Layer 3 of a small transformer language model trained on English Wikipedia (19 layers, counted from 0, width 128).
A neuron's activation on a vector x is GELU(weights . x + bias), where the dot is the dot product.
The model reads these tokens: " world" " a" " bet" "ter" " place" "\"" " by" " t" "aking" " part" " in" " the" " pe" "as" "ants"

The vector x that enters this layer's MLP at each token. A number n stands for n times 0.035.
0 " world": -29 17 -9 -1 -33 -5 -13 -45 -44 34 11 -56 20 16 -34 -14 17 -20 2 -45 -41 27 -33 33 -9 20 36 46 46 -22 20 -29 -5 -7 -4 -4 -37 37 5 14 40 -11 11 6 -15 12 11 3 -4 0 -9 -8 -27 -21 22 -5 41 21 45 4 -43 -6 -46 8 9 15 12 31 -51 33 -34 16 31 -4 -40 -12 -57 5 11 -40 12 3 4 9 21 -60 -11 1 -21 -28 -16 35 -12 -55 20 31 -7 19 -49 34 25 -7 17 6 -5 -1 16 2 79 -22 18 14 16 -47 29 -2 41 13 22 -15 -18 7 28 1 22 -33 43 -37
1 " a": 1 42 13 34 -49 0 -30 -21 -30 30 37 -53 28 10 -51 -17 31 -23 -16 -19 -42 45 -34 22 -7 -1 37 15 18 -23 26 -28 -16 6 12 10 -13 37 -27 12 46 -12 -14 14 -38 29 3 -2 -13 5 -15 -9 -29 -25 -9 -5 44 46 28 0 -19 -8 -41 -5 10 22 23 -6 -28 18 -25 24 53 11 -20 0 -42 7 38 -34 32 2 -6 13 20 -73 -14 11 -18 -5 -39 23 -18 -31 23 22 -51 13 -67 27 24 -15 2 0 26 14 1 -4 70 -37 26 20 -6 -30 5 -5 33 10 23 3 -3 9 32 -2 2 -32 14 -68
2 " bet": -44 25 16 -22 -63 12 -31 -18 -34 43 28 -62 45 7 -54 -20 -12 5 -10 -17 -61 23 -20 23 4 -10 46 15 25 -15 7 -21 -14 5 19 -28 -10 46 -52 -15 46 -26 -11 -16 -15 3 10 7 -12 34 20 14 -31 -23 6 8 36 31 29 -7 -50 2 -5 -4 -9 18 6 1 -21 48 -5 61 39 -6 -18 11 -40 -8 29 -42 -18 -34 -3 -4 33 -44 -4 -6 -12 21 -39 5 5 -14 9 16 -18 1 -26 12 13 -22 23 37 -2 -15 -10 -34 71 -26 22 19 10 -29 38 8 63 12 19 20 7 8 39 1 10 -31 12 -47
3 "ter": 1 14 -6 10 -61 -3 -53 -57 -22 5 24 -47 31 0 -54 -36 25 -19 -13 -2 -38 21 -30 35 9 -7 1 42 20 -37 32 -50 -23 38 40 -20 0 40 -45 6 38 -43 27 -12 -34 28 8 -5 -13 0 -1 -13 -56 -15 -5 2 15 33 3 4 -25 4 -5 -12 11 47 23 17 -37 27 20 23 23 23 -15 25 -51 41 5 -37 -11 3 9 16 -15 -44 -27 3 7 -9 -38 15 9 0 14 28 -21 0 -31 30 5 -17 6 24 -25 -29 1 -13 85 -23 5 42 15 -41 12 23 56 -3 -5 -1 19 -9 56 -4 22 -18 31 -35
4 " place": -28 13 -29 -14 -69 -9 -36 -29 -36 26 30 -68 49 9 -63 -18 37 -11 -15 -16 -37 23 -26 29 -20 6 11 11 44 -8 20 -19 3 2 41 3 2 37 -20 9 44 -40 -1 -21 -18 3 1 -4 1 4 8 2 -23 -10 -2 -1 34 28 14 -10 -26 -13 -35 -13 -22 13 22 -6 -32 24 16 46 31 15 -32 12 -61 14 16 -35 21 -5 18 -15 14 -69 -23 31 10 -9 -27 25 -5 -33 3 49 -19 -14 -16 40 30 -14 18 8 -29 -12 25 -26 70 -8 13 9 9 -48 6 6 24 3 40 4 20 -4 58 -13 21 -29 44 -22
5 "\"": -17 31 0 18 -77 -17 -43 -27 -37 35 19 -54 31 3 -31 -19 20 -17 -14 -45 -34 21 -2 2 -8 13 19 37 25 -15 40 -28 -19 3 44 -6 -18 39 10 -30 22 3 -2 13 -29 34 6 -1 -7 -6 -2 -10 -27 -36 41 -8 15 28 20 -5 -16 35 -30 8 -30 18 22 4 -60 37 13 43 11 15 -28 1 -28 15 21 -37 24 -10 -18 5 10 -49 -4 13 -35 -11 -38 27 7 6 -22 38 -18 -3 -42 29 37 -20 24 -18 -8 -2 3 -23 94 -4 19 17 5 -27 29 19 43 -3 15 9 -8 3 24 -6 10 -36 28 -78
6 " by": -43 17 8 45 -78 -29 -58 -42 -27 21 20 -53 36 9 1 -11 32 -33 4 -16 -40 14 -13 20 -15 3 19 26 48 -25 34 -27 -10 25 17 -24 16 19 -23 -21 38 -8 -2 -7 -30 29 -11 -8 -2 -7 13 6 9 -13 -1 0 33 29 11 3 -6 12 -40 19 6 23 27 18 -40 8 18 28 37 -12 -10 -4 -31 38 6 -41 5 14 -5 -4 19 -47 9 22 -29 -6 -43 25 10 -26 -3 44 -49 16 -29 32 39 -23 35 -23 6 -8 -2 0 84 -48 24 8 11 -51 12 -2 26 6 7 -2 -11 10 23 4 -8 -52 20 -55
7 " t": -23 25 15 26 -71 -16 -33 -33 -36 32 8 -52 31 0 -53 -20 20 -20 11 -32 -39 18 -28 28 -16 -16 3 42 29 -26 37 -18 -5 27 42 11 -9 45 -45 6 43 -8 0 4 -51 30 10 7 -4 -5 0 14 -25 -35 13 -2 30 32 45 1 -28 3 -15 -16 0 26 8 -28 -5 -14 1 33 54 -6 -19 -8 -38 45 30 -46 -6 -28 23 -12 11 -37 15 12 -1 -19 -30 10 -20 -60 4 41 -23 22 -37 16 19 -11 26 13 -12 -24 12 -37 74 10 27 0 -12 -29 36 30 34 0 37 10 -1 -6 11 -5 2 -23 8 -47
8 "aking": -62 21 24 30 -55 10 -44 -7 -40 27 32 -70 21 17 -34 -25 41 -17 10 -22 -16 11 -4 17 -16 -31 5 45 14 -11 30 -34 1 7 29 -16 -3 43 -18 -19 68 -8 1 4 -34 -8 3 -8 -15 4 -4 -25 -16 -25 -18 -44 21 15 0 -4 -42 7 -7 -25 11 38 29 13 -21 48 1 32 16 10 -27 -9 -31 45 12 -13 1 -8 3 -35 -10 -64 0 40 0 -8 -26 52 0 -26 32 19 -5 -7 -13 33 34 -17 11 17 6 -35 -12 -18 86 -25 19 15 11 -40 20 12 22 6 41 2 -3 -4 10 -28 16 -21 10 -47
9 " part": -1 29 -7 -9 -63 -17 -35 -36 -45 38 22 -82 43 21 -41 -17 26 -15 4 -27 -67 23 -20 15 -12 -12 33 40 28 -26 39 -1 19 18 26 0 18 23 -37 1 33 -19 7 -17 -51 10 -4 -18 -19 28 -8 6 -33 -36 7 2 49 33 25 10 -43 15 -31 -14 -16 27 -2 -7 -23 15 24 8 41 -15 -37 18 -32 9 13 -42 3 16 -6 -3 35 -49 7 -17 10 -29 -26 0 -5 -33 20 42 -33 18 -6 31 30 -31 -7 7 -7 -21 5 -12 56 -6 29 9 34 -36 15 0 37 0 30 6 50 -3 38 15 18 -34 0 -27
10 " in": -2 0 15 42 -72 4 -22 -50 -45 36 21 -69 36 14 -36 -16 39 -29 -3 -9 -50 29 -25 22 -4 -13 18 38 49 -38 44 -15 -1 30 30 -1 1 15 -47 -15 34 -8 -23 -10 -45 13 -11 -18 -22 3 -3 -6 -16 -16 -9 5 30 44 31 5 -24 8 -27 8 -10 19 26 -5 -40 20 7 17 35 -6 -35 -5 -13 18 25 -26 3 36 -4 4 11 -43 36 16 -19 -7 -33 14 -15 -46 12 30 -30 11 -32 47 27 -21 11 -11 -8 -22 -3 12 76 -24 15 13 16 -40 26 -3 22 4 26 10 6 -19 28 18 2 -47 15 -49
11 " the": -5 20 6 16 -66 -7 -32 -46 -32 48 45 -57 25 -14 -20 -22 43 -17 -3 -22 -41 49 -12 8 -1 -22 40 21 29 -31 33 -31 -8 21 9 18 -4 36 -39 2 36 -4 11 -5 -38 15 0 5 -8 5 -9 -8 -35 -27 13 -1 41 39 10 4 -4 8 -27 8 5 7 17 2 -16 3 -2 36 39 -10 -18 -24 -33 25 34 -6 -7 10 -12 -5 13 -45 17 10 -17 -9 -35 21 -28 -48 15 24 -33 19 -63 39 23 -19 24 -7 29 -9 16 1 95 -24 6 16 -6 -38 -6 -1 18 -7 27 16 -15 11 25 6 29 -51 -14 -63
12 " pe": -20 34 -34 45 -57 -17 -41 -26 -12 12 29 -60 62 17 -67 -27 23 -34 -7 -20 -28 21 -26 16 -26 -11 37 36 35 -27 30 -22 2 10 14 21 -24 30 -1 8 33 -19 14 -27 -20 34 8 26 -8 -20 -5 1 -53 -32 16 12 1 23 30 -9 -39 -18 -17 -1 6 7 11 -23 18 2 -4 35 23 7 -1 -25 -55 29 18 -49 6 -12 8 -19 32 -54 -9 1 -23 -8 -13 26 -12 -44 2 48 -28 18 -14 24 30 -4 34 20 -6 -27 15 -8 76 -1 36 -5 9 -35 8 1 58 -3 35 3 -4 9 22 -22 39 -30 4 -42
13 "as": 5 21 -5 31 -66 -28 -32 -28 -30 19 22 -56 18 27 -40 -42 18 -10 4 8 -20 51 -45 17 -11 8 17 32 8 -14 23 -28 16 14 22 16 -14 19 -22 -13 42 4 -4 4 -44 -10 10 -2 10 -2 -29 0 -1 0 14 -38 29 11 35 1 -52 0 -30 -3 -8 24 24 -10 1 24 14 65 30 7 -19 -24 -54 52 23 -17 -5 -3 -24 8 -6 -78 0 31 -20 -18 -23 43 -30 -1 24 46 -42 -1 -37 20 38 -3 7 5 -46 -12 38 -23 68 -7 -14 11 -2 -37 4 -6 55 -22 39 -9 29 6 22 6 19 -32 8 -36
14 "ants": -34 29 31 13 -57 -29 -25 -22 -30 31 36 -69 46 27 -31 -45 20 -8 -11 -24 -45 38 -2 23 9 -14 35 52 21 -32 7 -19 6 -13 37 -14 -29 40 -40 -38 56 -7 -8 -10 -34 9 -1 -15 -3 -17 -11 -6 4 -37 28 -20 39 13 24 -6 -20 10 -22 -2 11 31 22 -3 -13 51 5 35 27 22 -29 -9 -44 37 17 -15 21 -11 -12 -22 -10 -65 -3 17 -10 -9 -20 33 -10 8 19 42 -23 -5 -28 20 22 6 4 2 -28 2 16 -50 71 -22 14 16 14 -52 -18 1 36 -6 51 -5 8 2 22 3 11 -34 3 -34

Each question shows the input weights of one neuron of the MLP. A number n stands for n times 0.0095.

n471 (bias -0.055): 7 -15 -9 -11 11 -8 9 -37 -23 -17 38 -24 4 -34 55 -17 7 22 17 8 -47 -27 -31 9 23 29 -30 15 -18 18 -18 24 -15 44 24 0 -22 6 -36 -3 32 -16 -17 35 0 13 -3 13 -13 4 -70 5 13 22 14 42 -18 -19 -9 -7 36 21 15 -3 24 -20 22 -18 8 17 11 -19 44 -58 6 20 -41 3 -9 39 -5 50 -1 7 -11 -18 13 8 -12 10 74 19 -13 -22 24 -11 2 -30 25 30 -8 -13 31 -13 16 -1 29 0 20 14 6 -21 0 -2 -5 -10 -22 -6 -54 -25 -8 4 -12 -11 -9 37 8 17
On which token does it fire most, and how strongly? 10 " in", at about 0.28

n330 (bias -0.023): -39 9 7 -19 -4 -14 16 -1 7 -20 -6 -13 12 -7 14 -7 -30 -34 -29 -16 31 -29 -7 -20 15 16 28 -29 29 5 -24 29 -3 -21 -8 31 -2 4 -6 -8 3 5 46 -17 8 13 14 -5 28 -14 9 23 -12 -4 -1 -22 24 14 11 -1 7 10 12 8 -25 14 -14 10 30 -10 9 -48 -56 9 -19 23 -37 20 44 -4 13 1 14 -9 2 17 -3 -4 0 2 7 -21 23 2 -5 39 -6 25 1 -12 9 -53 -39 4 1 -5 -24 -13 27 -1 14 13 12 14 -2 11 -57 15 -11 -13 11 -17 -1 9 18 10 22 1
On which token does it fire most? 9 " part"

n359 (bias -0.069): 28 6 -33 15 35 16 4 19 17 22 23 1 -22 -30 -18 -14 2 39 -40 1 11 2 4 42 9 1 -8 -3 40 10 -22 -4 -31 -10 -20 -17 -15 -1 8 -10 -28 -27 -5 5 15 1 -28 -16 -5 -15 -17 12 44 -4 32 2 -4 -23 11 -1 26 11 -21 1 13 34 17 -19 -12 -2 1 -12 15 4 2 21 -29 -1 13 15 -16 23 -24 0 19 2 -23 28 12 4 -31 18 16 -16 12 19 -17 35 -12 5 -3 6 15 -12 20 -23 -5 -58 -38 14 25 5 21 -24 13 2 -5 18 -19 2 9 -3 -20 -3 -10 21 -26 0
On which token does it fire most? 1 " a"

n349 (bias -0.022): -5 -11 15 5 17 -21 -14 11 -25 -5 22 -21 -5 -6 36 22 -1 -21 -15 8 -10 3 18 -28 -20 4 -7 13 -15 -6 -8 5 9 -14 6 1 -4 29 -22 13 -29 -23 -18 12 2 -29 1 2 32 -4 16 17 -5 6 -2 -28 -14 2 -32 19 4 12 20 -39 7 -21 20 46 3 -1 4 -15 14 12 -8 -11 45 -11 18 -6 -12 -23 -20 -38 4 18 14 14 38 -26 -6 8 -10 -13 14 -20 -23 26 2 -69 -36 1 -5 -8 -42 29 25 17 3 -4 -7 30 -12 3 19 3 29 -46 36 -2 13 15 29 -26 -7 -4 -17 -18
On which token does it fire most, and how strongly? 8 "aking", at about 0.16

n274 (bias -0.052): -21 -6 14 4 -3 4 -6 -18 -1 14 -29 -1 26 4 -32 -1 -3 -4 23 12 3 -20 3 -13 10 -5 -46 2 -5 -28 -6 0 16 5 -29 -43 28 -3 -32 37 23 -22 26 -6 -23 -14 12 -35 4 28 -1 -11 10 -4 26 -14 -12 11 -19 -7 37 -22 5 -20 2 -5 -9 17 11 12 7 8 7 -3 13 -4 -14 42 27 -30 -7 44 -19 20 -25 33 -17 -10 1 -4 16 15 -2 -5 -36 -9 4 5 17 46 0 5 4 1 21 5 12 17 -31 21 -14 -22 -18 43 14 -45 -15 45 -18 -10 3 2 3 13 15 -9 24 -26
On which token does it fire most? 3 "ter"

n3 (bias -0.021): -30 3 2 27 18 20 -10 6 -8 14 -20 -41 17 -1 22 -1 6 32 -24 8 -1 -1 36 -29 -18 13 -43 4 1 -7 9 -15 14 30 -5 20 3 24 -15 -5 31 -30 11 8 31 28 -13 47 -34 -34 -1 -21 28 10 16 -6 -15 11 -23 49 33 -4 -18 -26 -40 2 -20 -2 -10 -31 17 32 10 17 23 -5 12 -21 8 12 17 37 -37 -31 36 8 -24 -7 -2 -11 -10 3 4 14 -10 -7 31 -5 -3 9 -19 39 10 -10 11 2 -9 -14 -33 7 -15 53 11 -21 19 1 -8 -13 3 -50 -28 19 -7 -28 -21 18 25 12
On which token does it fire most? 5 "\""

n508 (bias -0.052): 2 10 -51 -3 0 -5 1 6 12 8 14 -8 -4 -15 3 -5 2 -17 -14 -32 13 -13 -50 32 -12 9 1 -22 7 19 -3 -12 -15 -14 -17 20 -31 1 -10 36 10 -7 -9 -5 18 -20 8 22 10 16 14 4 9 13 13 28 18 8 14 5 13 48 31 6 19 9 6 -7 -10 18 9 22 0 -24 -8 5 33 -19 -4 18 -2 -12 16 -16 18 -24 2 -5 -15 7 14 -5 -2 -6 -42 -18 -20 -19 19 25 -3 46 10 -6 -17 -13 21 -3 3 12 1 -8 10 -12 -27 37 -14 20 -17 -4 -5 -19 -9 -7 -10 4 -21 -22
On which token does it fire most? 4 " place"

n85 (bias -0.033): -10 -25 3 -16 -2 30 23 -5 -1 -12 0 -16 -8 11 1 -16 -3 26 -20 -1 -19 4 37 -2 -31 -20 9 12 12 -15 -26 -37 -42 1 24 -4 35 49 -1 34 12 -24 52 6 15 -11 -1 -19 23 -32 -8 2 16 -16 -30 12 -7 4 7 20 -16 -15 15 1 13 -5 -9 -36 10 -16 -24 -7 23 -6 8 23 6 -7 22 8 -11 10 3 4 -13 -2 -5 21 24 33 19 -1 9 11 -6 -28 -17 24 -15 -19 -23 -40 7 -2 -7 3 -10 -11 1 -14 25 -20 15 26 11 -24 -30 14 14 -16 -26 -14 -24 -8 -5 15 30 6
Its three highest activations, in order, are on tokens 2 " bet", 8 "aking", 7 " t"

n229 (bias -0.030): 12 -16 17 54 -22 13 -15 -10 -8 -12 13 -15 10 -5 -7 -30 -36 -15 -17 5 3 -14 -40 -1 10 8 1 -12 -16 20 6 35 12 -16 -13 17 2 -15 2 3 20 5 -11 12 -19 -13 27 13 1 -51 -19 11 -21 3 3 4 14 -33 37 -16 19 -9 8 -7 9 -28 -11 -18 24 17 -15 3 -27 15 -25 -25 -9 -4 -7 13 -19 11 -9 30 -16 -21 20 -20 2 15 3 45 5 -27 -3 -16 -3 19 14 -28 8 1 -27 20 20 14 -10 19 -13 -4 -24 6 -28 15 21 9 19 22 -13 30 -11 -24 6 -4 -14 19 5 15
On which token does it fire most? 13 "as"

n32 (bias -0.022): -28 31 -18 4 -26 -11 10 -4 -10 -7 2 32 -19 5 -3 -9 -26 26 0 -12 28 -23 25 2 1 -9 18 27 26 -10 -19 18 5 3 19 -22 7 -34 -10 23 -4 18 -18 -20 -13 2 25 13 5 -10 39 15 -17 -2 -3 -2 35 17 8 9 -2 10 -27 -15 19 -12 16 6 -13 -25 -31 -22 16 -9 26 2 -3 -24 1 -6 -4 -16 12 33 12 4 -24 -1 18 -16 -7 -14 -9 20 -2 16 -3 27 26 -24 25 1 -2 -4 34 6 -22 4 -20 -10 -2 -19 23 23 -13 4 -34 25 -20 34 -56 36 -8 -11 -17 -22 31 -39
On which token does it fire most? 6 " by"

n161 (bias -0.030): -18 9 33 19 15 15 33 -22 -21 16 14 -25 2 13 26 2 -21 23 8 19 2 -5 38 -2 -2 -33 22 9 -6 -17 -24 30 34 23 24 -17 6 11 -31 -4 -11 29 18 1 -17 9 27 -4 -8 -4 2 -10 -18 -27 -40 -23 5 3 -2 -8 -26 -8 -11 23 6 17 -13 22 9 -30 -17 16 14 6 49 31 -1 -7 -4 15 21 15 8 7 -28 14 2 -2 -14 -17 3 -5 -27 32 -14 -10 9 -3 29 -21 -13 -15 -5 17 -5 -15 -7 18 16 1 -14 1 -23 14 -30 5 -8 31 0 -15 -13 -5 13 9 13 23 3 -3
Its two highest activations, in order, are on tokens 8 "aking", 14 "ants"

n500 (bias -0.024): -1 -8 8 -13 -5 -13 -1 -3 14 -1 -2 27 -4 20 -3 17 41 -17 -25 8 21 6 -31 -14 14 38 5 4 48 22 -26 -8 -21 9 -3 -9 13 -11 13 -9 5 -28 -16 17 -6 28 -19 37 32 19 31 12 -16 8 9 15 -8 -34 -16 -19 -5 -2 38 13 -23 18 15 4 8 -8 2 14 -2 10 13 44 2 -55 7 -6 -39 18 -1 -37 27 -27 -7 11 -27 -2 2 -16 -21 9 -2 2 -12 -1 9 -8 8 -42 -14 -13 -14 -39 -31 17 3 20 19 16 4 11 -16 -6 -9 -33 7 2 -23 2 23 -18 11 -17 -12 7
On which token does it fire most? 4 " place"

n497 (bias -0.038): -26 3 9 6 1 9 -5 -31 -10 23 11 1 48 5 6 -3 7 21 -40 25 13 2 -16 7 -13 -2 7 -11 -15 -6 -38 -8 -31 -1 -28 14 1 7 -30 26 -20 -8 -1 19 3 -4 8 15 -5 -9 -1 -10 -15 25 -30 -7 -9 35 -22 23 9 0 24 10 -20 -34 36 6 0 -2 11 -8 8 5 17 -21 23 2 6 -12 -30 58 4 -23 -14 5 -35 -15 50 -46 19 -21 33 -2 17 2 -31 50 -2 -34 -3 52 -8 -20 -20 29 -5 -10 -14 34 -2 2 -4 -4 16 14 1 -12 -10 -20 -12 2 7 13 8 14 10 -11
On which token does it fire most? 3 "ter"

n469 (bias -0.046): 41 2 -5 -5 10 2 1 -21 -43 -27 -55 18 -3 15 26 -24 5 13 1 8 -9 -4 5 17 -27 20 -3 10 12 -2 -1 -2 20 -17 11 -7 -35 -5 -1 9 -6 -14 8 29 1 -11 2 8 -1 4 -1 7 -11 13 11 -38 -12 22 10 24 -13 -11 12 -10 -8 45 -36 5 14 -5 1 3 23 1 -39 -10 0 -27 9 -15 2 -6 5 21 15 10 -37 -30 -30 15 25 20 20 12 17 -12 23 5 12 -13 1 1 -2 2 39 3 32 -3 -4 -3 -16 -36 -10 34 -4 -44 7 11 26 -29 -12 -14 41 -13 9 -15 -4 -32
Its three highest activations, in order, are on tokens 0 " world", 13 "as", 1 " a"

n328 (bias -0.050): -30 21 -11 -11 26 -36 -23 7 -14 3 -6 7 -14 -28 20 35 -11 12 25 -1 20 7 -1 -39 -7 -22 14 -30 4 6 17 9 -16 34 5 -41 6 32 3 15 7 8 19 -11 -39 -31 1 -8 -38 1 28 18 -20 -32 -37 -11 1 -9 13 13 -9 -9 20 -9 -10 -37 6 18 -25 -5 -20 21 11 3 6 -16 22 -6 -13 -6 -4 -26 7 -13 11 10 -13 1 33 23 41 -33 1 -5 -40 -45 -2 -4 -3 7 15 1 1 37 -15 18 17 -3 -6 -10 20 -10 -7 -9 4 2 10 -4 26 21 -10 22 30 -13 5 25 -6 -14
On which token does it fire most, and how strongly? 2 " bet", at about 1.6

n478 (bias -0.038): 1 3 -23 3 12 -21 -21 -7 -8 20 -10 12 16 -7 -18 -35 9 17 -25 -28 0 43 33 -25 -3 -11 1 27 17 8 -33 8 -26 -35 -16 13 -36 -19 -39 3 0 28 -2 -8 8 4 -37 0 51 24 -10 8 37 24 27 -25 -10 1 -1 17 4 12 -18 -20 -15 12 -24 -3 1 1 44 -29 1 30 13 -11 -10 0 0 1 1 -22 21 -37 21 40 -17 29 -9 -19 3 -20 2 37 13 27 14 43 -3 9 -4 -14 -5 -6 1 5 -13 -41 -25 -7 -13 25 -29 55 33 -25 -40 48 -13 13 -27 8 21 -3 1 -26 0 -5
On which token does it fire most? 14 "ants"

n73 (bias -0.019): -20 1 -14 14 -2 32 2 14 -9 7 -7 18 -12 14 -7 7 -29 8 16 -23 -7 12 -24 0 15 -4 -6 20 -32 1 22 4 -39 -10 -16 51 2 -38 -21 -33 -4 9 1 -9 17 -16 3 16 29 -14 -14 19 -31 4 -22 -3 62 -2 19 -23 13 22 19 10 45 -17 16 -14 8 21 19 7 -12 -34 -13 8 -11 20 -10 -19 -24 7 29 -16 -41 2 -1 47 18 32 -3 -14 -1 6 -22 -8 -9 31 10 -13 -9 12 1 14 8 -2 -20 -7 -28 4 -14 13 12 -30 35 -18 -7 -17 -44 19 -14 20 -15 -5 -13 -24 6 -10
Its two highest activations, in order, are on tokens 2 " bet", 7 " t"

n280 (bias -0.061): -16 1 5 -11 -6 1 3 28 -39 -22 22 -15 -14 29 -12 3 12 -16 3 1 -7 2 -15 -1 -6 25 -62 2 1 11 -10 -16 6 -17 19 18 13 -30 12 -9 17 19 24 4 -35 -17 -23 -8 16 10 -17 -25 7 17 3 5 -51 -22 -9 3 26 -3 -8 6 -11 -18 -23 13 33 14 26 -13 13 8 12 -8 -8 -3 6 10 38 24 17 -5 -1 15 -11 4 -23 -11 8 15 -39 -5 10 -11 2 2 -22 -3 -28 -10 27 27 -13 8 6 -27 -1 -1 0 -13 -19 22 21 23 2 8 15 1 9 22 -43 10 -37 6 16 -25
On which token does it fire most? 13 "as"

n281 (bias -0.013): -37 -34 15 -6 -28 15 -15 38 -8 23 -13 17 4 -49 -24 8 -20 10 9 14 15 15 4 -28 -6 7 18 -22 5 -21 11 22 -27 -24 18 -5 10 14 -5 4 7 -19 -27 -24 5 -32 -4 25 17 1 13 0 -23 11 -14 -36 18 -23 30 -16 -46 -2 -7 -21 17 35 3 -8 -17 -23 -7 6 -10 -7 19 29 35 8 15 15 -17 -3 21 18 2 -7 26 -20 -29 33 5 -19 -7 -12 -8 -29 17 14 9 -21 -19 1 -13 11 -21 -17 -10 11 15 3 -26 33 34 24 17 -15 -36 -1 -5 1 -9 -6 -26 11 12 20 38 -8
On which token does it fire most, and how strongly? 2 " bet", at about 1.8

n140 (bias -0.010): 6 -4 -16 -22 1 -28 9 9 -11 -50 -48 -32 5 8 -20 18 1 -31 31 -41 -10 11 -21 3 -13 -1 15 -22 0 -25 -41 -7 -13 -14 -1 -25 13 -31 14 8 -16 -20 12 -17 1 -1 10 12 -1 5 19 36 19 24 3 -8 -11 -28 16 -23 -2 5 25 -13 12 -33 -11 22 -16 -4 15 5 -22 14 8 -41 -20 -27 27 16 -7 -13 11 12 21 -6 26 6 23 -26 10 18 -4 13 0 28 2 25 8 24 2 18 3 -24 -16 15 -3 -15 -27 -18 1 20 3 17 41 -1 22 13 28 30 34 -14 -5 6 19 -4 5 15
On which token does it fire most? 4 " place"

n138 (bias -0.045): -21 8 6 -38 33 -2 -41 17 -20 -7 -1 25 15 54 -26 -13 -51 -15 20 -9 34 -6 -21 -8 16 -20 -34 16 -23 21 -30 1 4 14 -4 8 -35 24 2 22 -3 -6 -9 -20 -14 39 15 -2 12 40 -4 5 -18 -18 29 -11 -12 -4 -13 -6 2 10 -18 -23 1 13 -17 -11 -29 -2 13 1 -2 5 -19 9 4 -14 8 18 -4 -3 -11 -17 -14 14 -22 -20 -18 16 10 -10 20 13 -12 -12 8 0 15 -7 14 10 4 -9 -9 -4 48 24 -1 3 34 31 11 5 34 5 -2 -10 -17 2 -28 2 -15 18 30 17 -19 -27
On which token does it fire most? 5 "\""

n291 (bias -0.044): 31 -5 2 -7 -9 -19 -4 19 -6 -9 4 21 6 62 -28 14 7 27 17 -33 -4 -16 4 -27 -9 -5 -2 4 -2 -19 -3 -8 -28 -32 2 10 2 31 -17 3 -12 -15 9 16 15 16 -23 -43 5 20 32 2 -6 25 11 -7 12 -15 -7 3 34 -3 26 20 3 -11 23 -3 7 5 -8 -11 -26 -31 14 11 -7 -6 13 18 -1 -29 8 2 -43 2 -8 -16 33 10 -44 24 -40 8 -1 8 13 -30 -1 -4 22 -2 -17 20 -25 -9 8 -14 -14 -6 -11 -35 -14 -9 -42 -2 5 -4 1 -14 32 -11 3 21 19 -9 7 -11
Its two highest activations, in order, are on tokens 14 "ants", 4 " place"

n24 (bias -0.010): -5 -25 -15 41 6 -20 -6 28 22 14 -1 -23 21 29 24 8 -14 7 12 6 4 34 -21 -38 5 17 -8 -2 -13 -26 -48 -20 -1 -6 0 14 -16 -19 1 18 -39 -16 5 7 -18 9 0 -5 39 -5 -12 -7 -23 19 2 16 14 -30 -13 5 -44 -19 11 16 16 -24 7 13 -2 12 7 1 31 9 -49 6 15 1 25 14 -17 -19 -1 6 -18 20 30 27 -18 17 -12 21 4 -23 -23 -24 -17 3 14 16 -10 7 -2 -12 16 3 27 2 5 -2 -40 31 -7 8 38 5 19 17 -11 18 -16 12 -4 -1 9 7 -49 0
On which token does it fire most, and how strongly? 13 "as", at about 1.1

n490 (bias -0.026): -20 -13 30 -10 6 9 50 1 -1 15 16 -7 -3 44 14 33 29 43 -4 -23 -13 7 7 7 -1 42 15 12 -14 8 -18 -17 -15 16 -7 39 -64 34 12 -18 -12 9 -18 -17 2 6 16 33 -19 4 -2 -2 26 -34 -64 -5 13 -17 -31 -30 8 -5 -21 28 -8 -22 -9 30 64 -2 3 -10 8 32 18 1 19 15 15 40 -6 19 -1 9 -5 34 -24 8 -11 -15 -19 -5 48 12 39 2 8 15 5 19 -15 -5 -23 10 -14 -5 7 -2 21 22 -29 4 -29 -6 19 -25 -8 16 1 -38 27 13 10 -12 3 -6 -30 -40
On which token does it fire most? 14 "ants"

n425 (bias -0.051): 13 -28 15 27 -2 15 43 10 -23 -29 -7 -5 -17 -27 -37 31 -21 30 -2 13 -29 16 42 -14 1 0 -33 17 -37 12 -29 -9 -30 15 14 -17 30 38 6 30 7 -4 -19 -17 -28 -12 58 8 -16 13 -12 47 12 6 -12 11 25 -40 9 -31 20 7 -21 33 9 -24 -4 -11 14 -21 -16 4 -11 38 -7 4 -5 3 27 13 -13 -2 -9 7 10 2 -28 9 -18 -5 -12 -10 -32 -31 14 44 -46 40 -5 38 3 36 9 12 -16 17 9 12 -41 -5 -24 -13 -13 -12 -29 -27 4 57 -35 5 26 3 -10 -1 -1 -28 26 20
On which token does it fire most? 1 " a"

n325 (bias -0.026): 31 19 12 25 3 -3 24 -5 -17 -8 -7 10 -23 -8 16 -6 8 -29 21 -1 -2 -22 -12 32 12 14 11 -22 25 14 36 -3 -30 12 -18 -10 2 -31 6 17 28 -10 -10 26 7 2 6 33 -13 31 7 21 -37 -34 -2 -38 -2 35 28 12 2 28 -2 -7 -26 -26 -21 18 35 -28 -3 30 8 -3 51 20 20 -24 -6 -14 -30 -22 -9 -12 -1 1 -10 -15 22 2 17 8 -27 12 -14 19 3 -11 -12 6 -50 15 -19 -10 5 12 15 14 13 31 -20 -15 -23 -23 -12 -9 16 -3 13 9 1 -15 11 10 -11 -1 2 1
Its two highest activations, in order, are on tokens 7 " t", 11 " the"

n391 (bias -0.023): 4 2 -4 -1 15 -4 8 -35 -49 46 -3 -12 5 -28 15 18 14 22 0 35 35 -14 -17 -29 30 9 -10 -1 3 -35 -10 -4 -28 -14 -7 3 39 -12 -37 -13 -3 -9 21 9 8 -13 -44 21 1 52 37 -5 8 21 -7 15 -3 -10 4 28 -12 -4 -4 12 9 8 22 -16 16 15 9 -18 18 -38 7 -9 17 -19 14 2 6 2 27 -51 13 24 -3 -2 -2 -17 -18 1 -2 -19 -35 2 -10 28 9 35 -7 -17 35 2 -2 7 -24 13 4 20 -2 17 11 8 -5 -17 -20 5 -39 -11 -37 -37 -22 12 27 11 13 -20
On which token does it fire most, and how strongly? 10 " in", at about 1.2

n381 (bias -0.025): 11 -12 -8 -15 -10 -17 -4 23 -24 -36 -1 12 -13 -10 20 14 1 -8 7 -13 38 -22 18 -34 -8 14 1 3 1 3 27 -12 -6 17 9 -8 -17 -20 -15 10 -10 -13 4 -56 -4 -4 -24 35 9 52 -6 -12 7 2 16 -7 3 18 -49 -23 14 45 5 27 -11 4 13 -14 4 -33 -24 5 -9 43 -9 -14 32 -26 -24 48 -40 7 11 -1 13 -20 25 -14 -45 -6 -32 29 -13 -42 38 33 15 5 6 9 -4 11 -24 37 10 -21 3 19 16 5 4 36 -6 28 -14 -34 -3 -2 26 4 11 10 -13 9 -4 2 -44 -5
On which token does it fire most? 11 " the"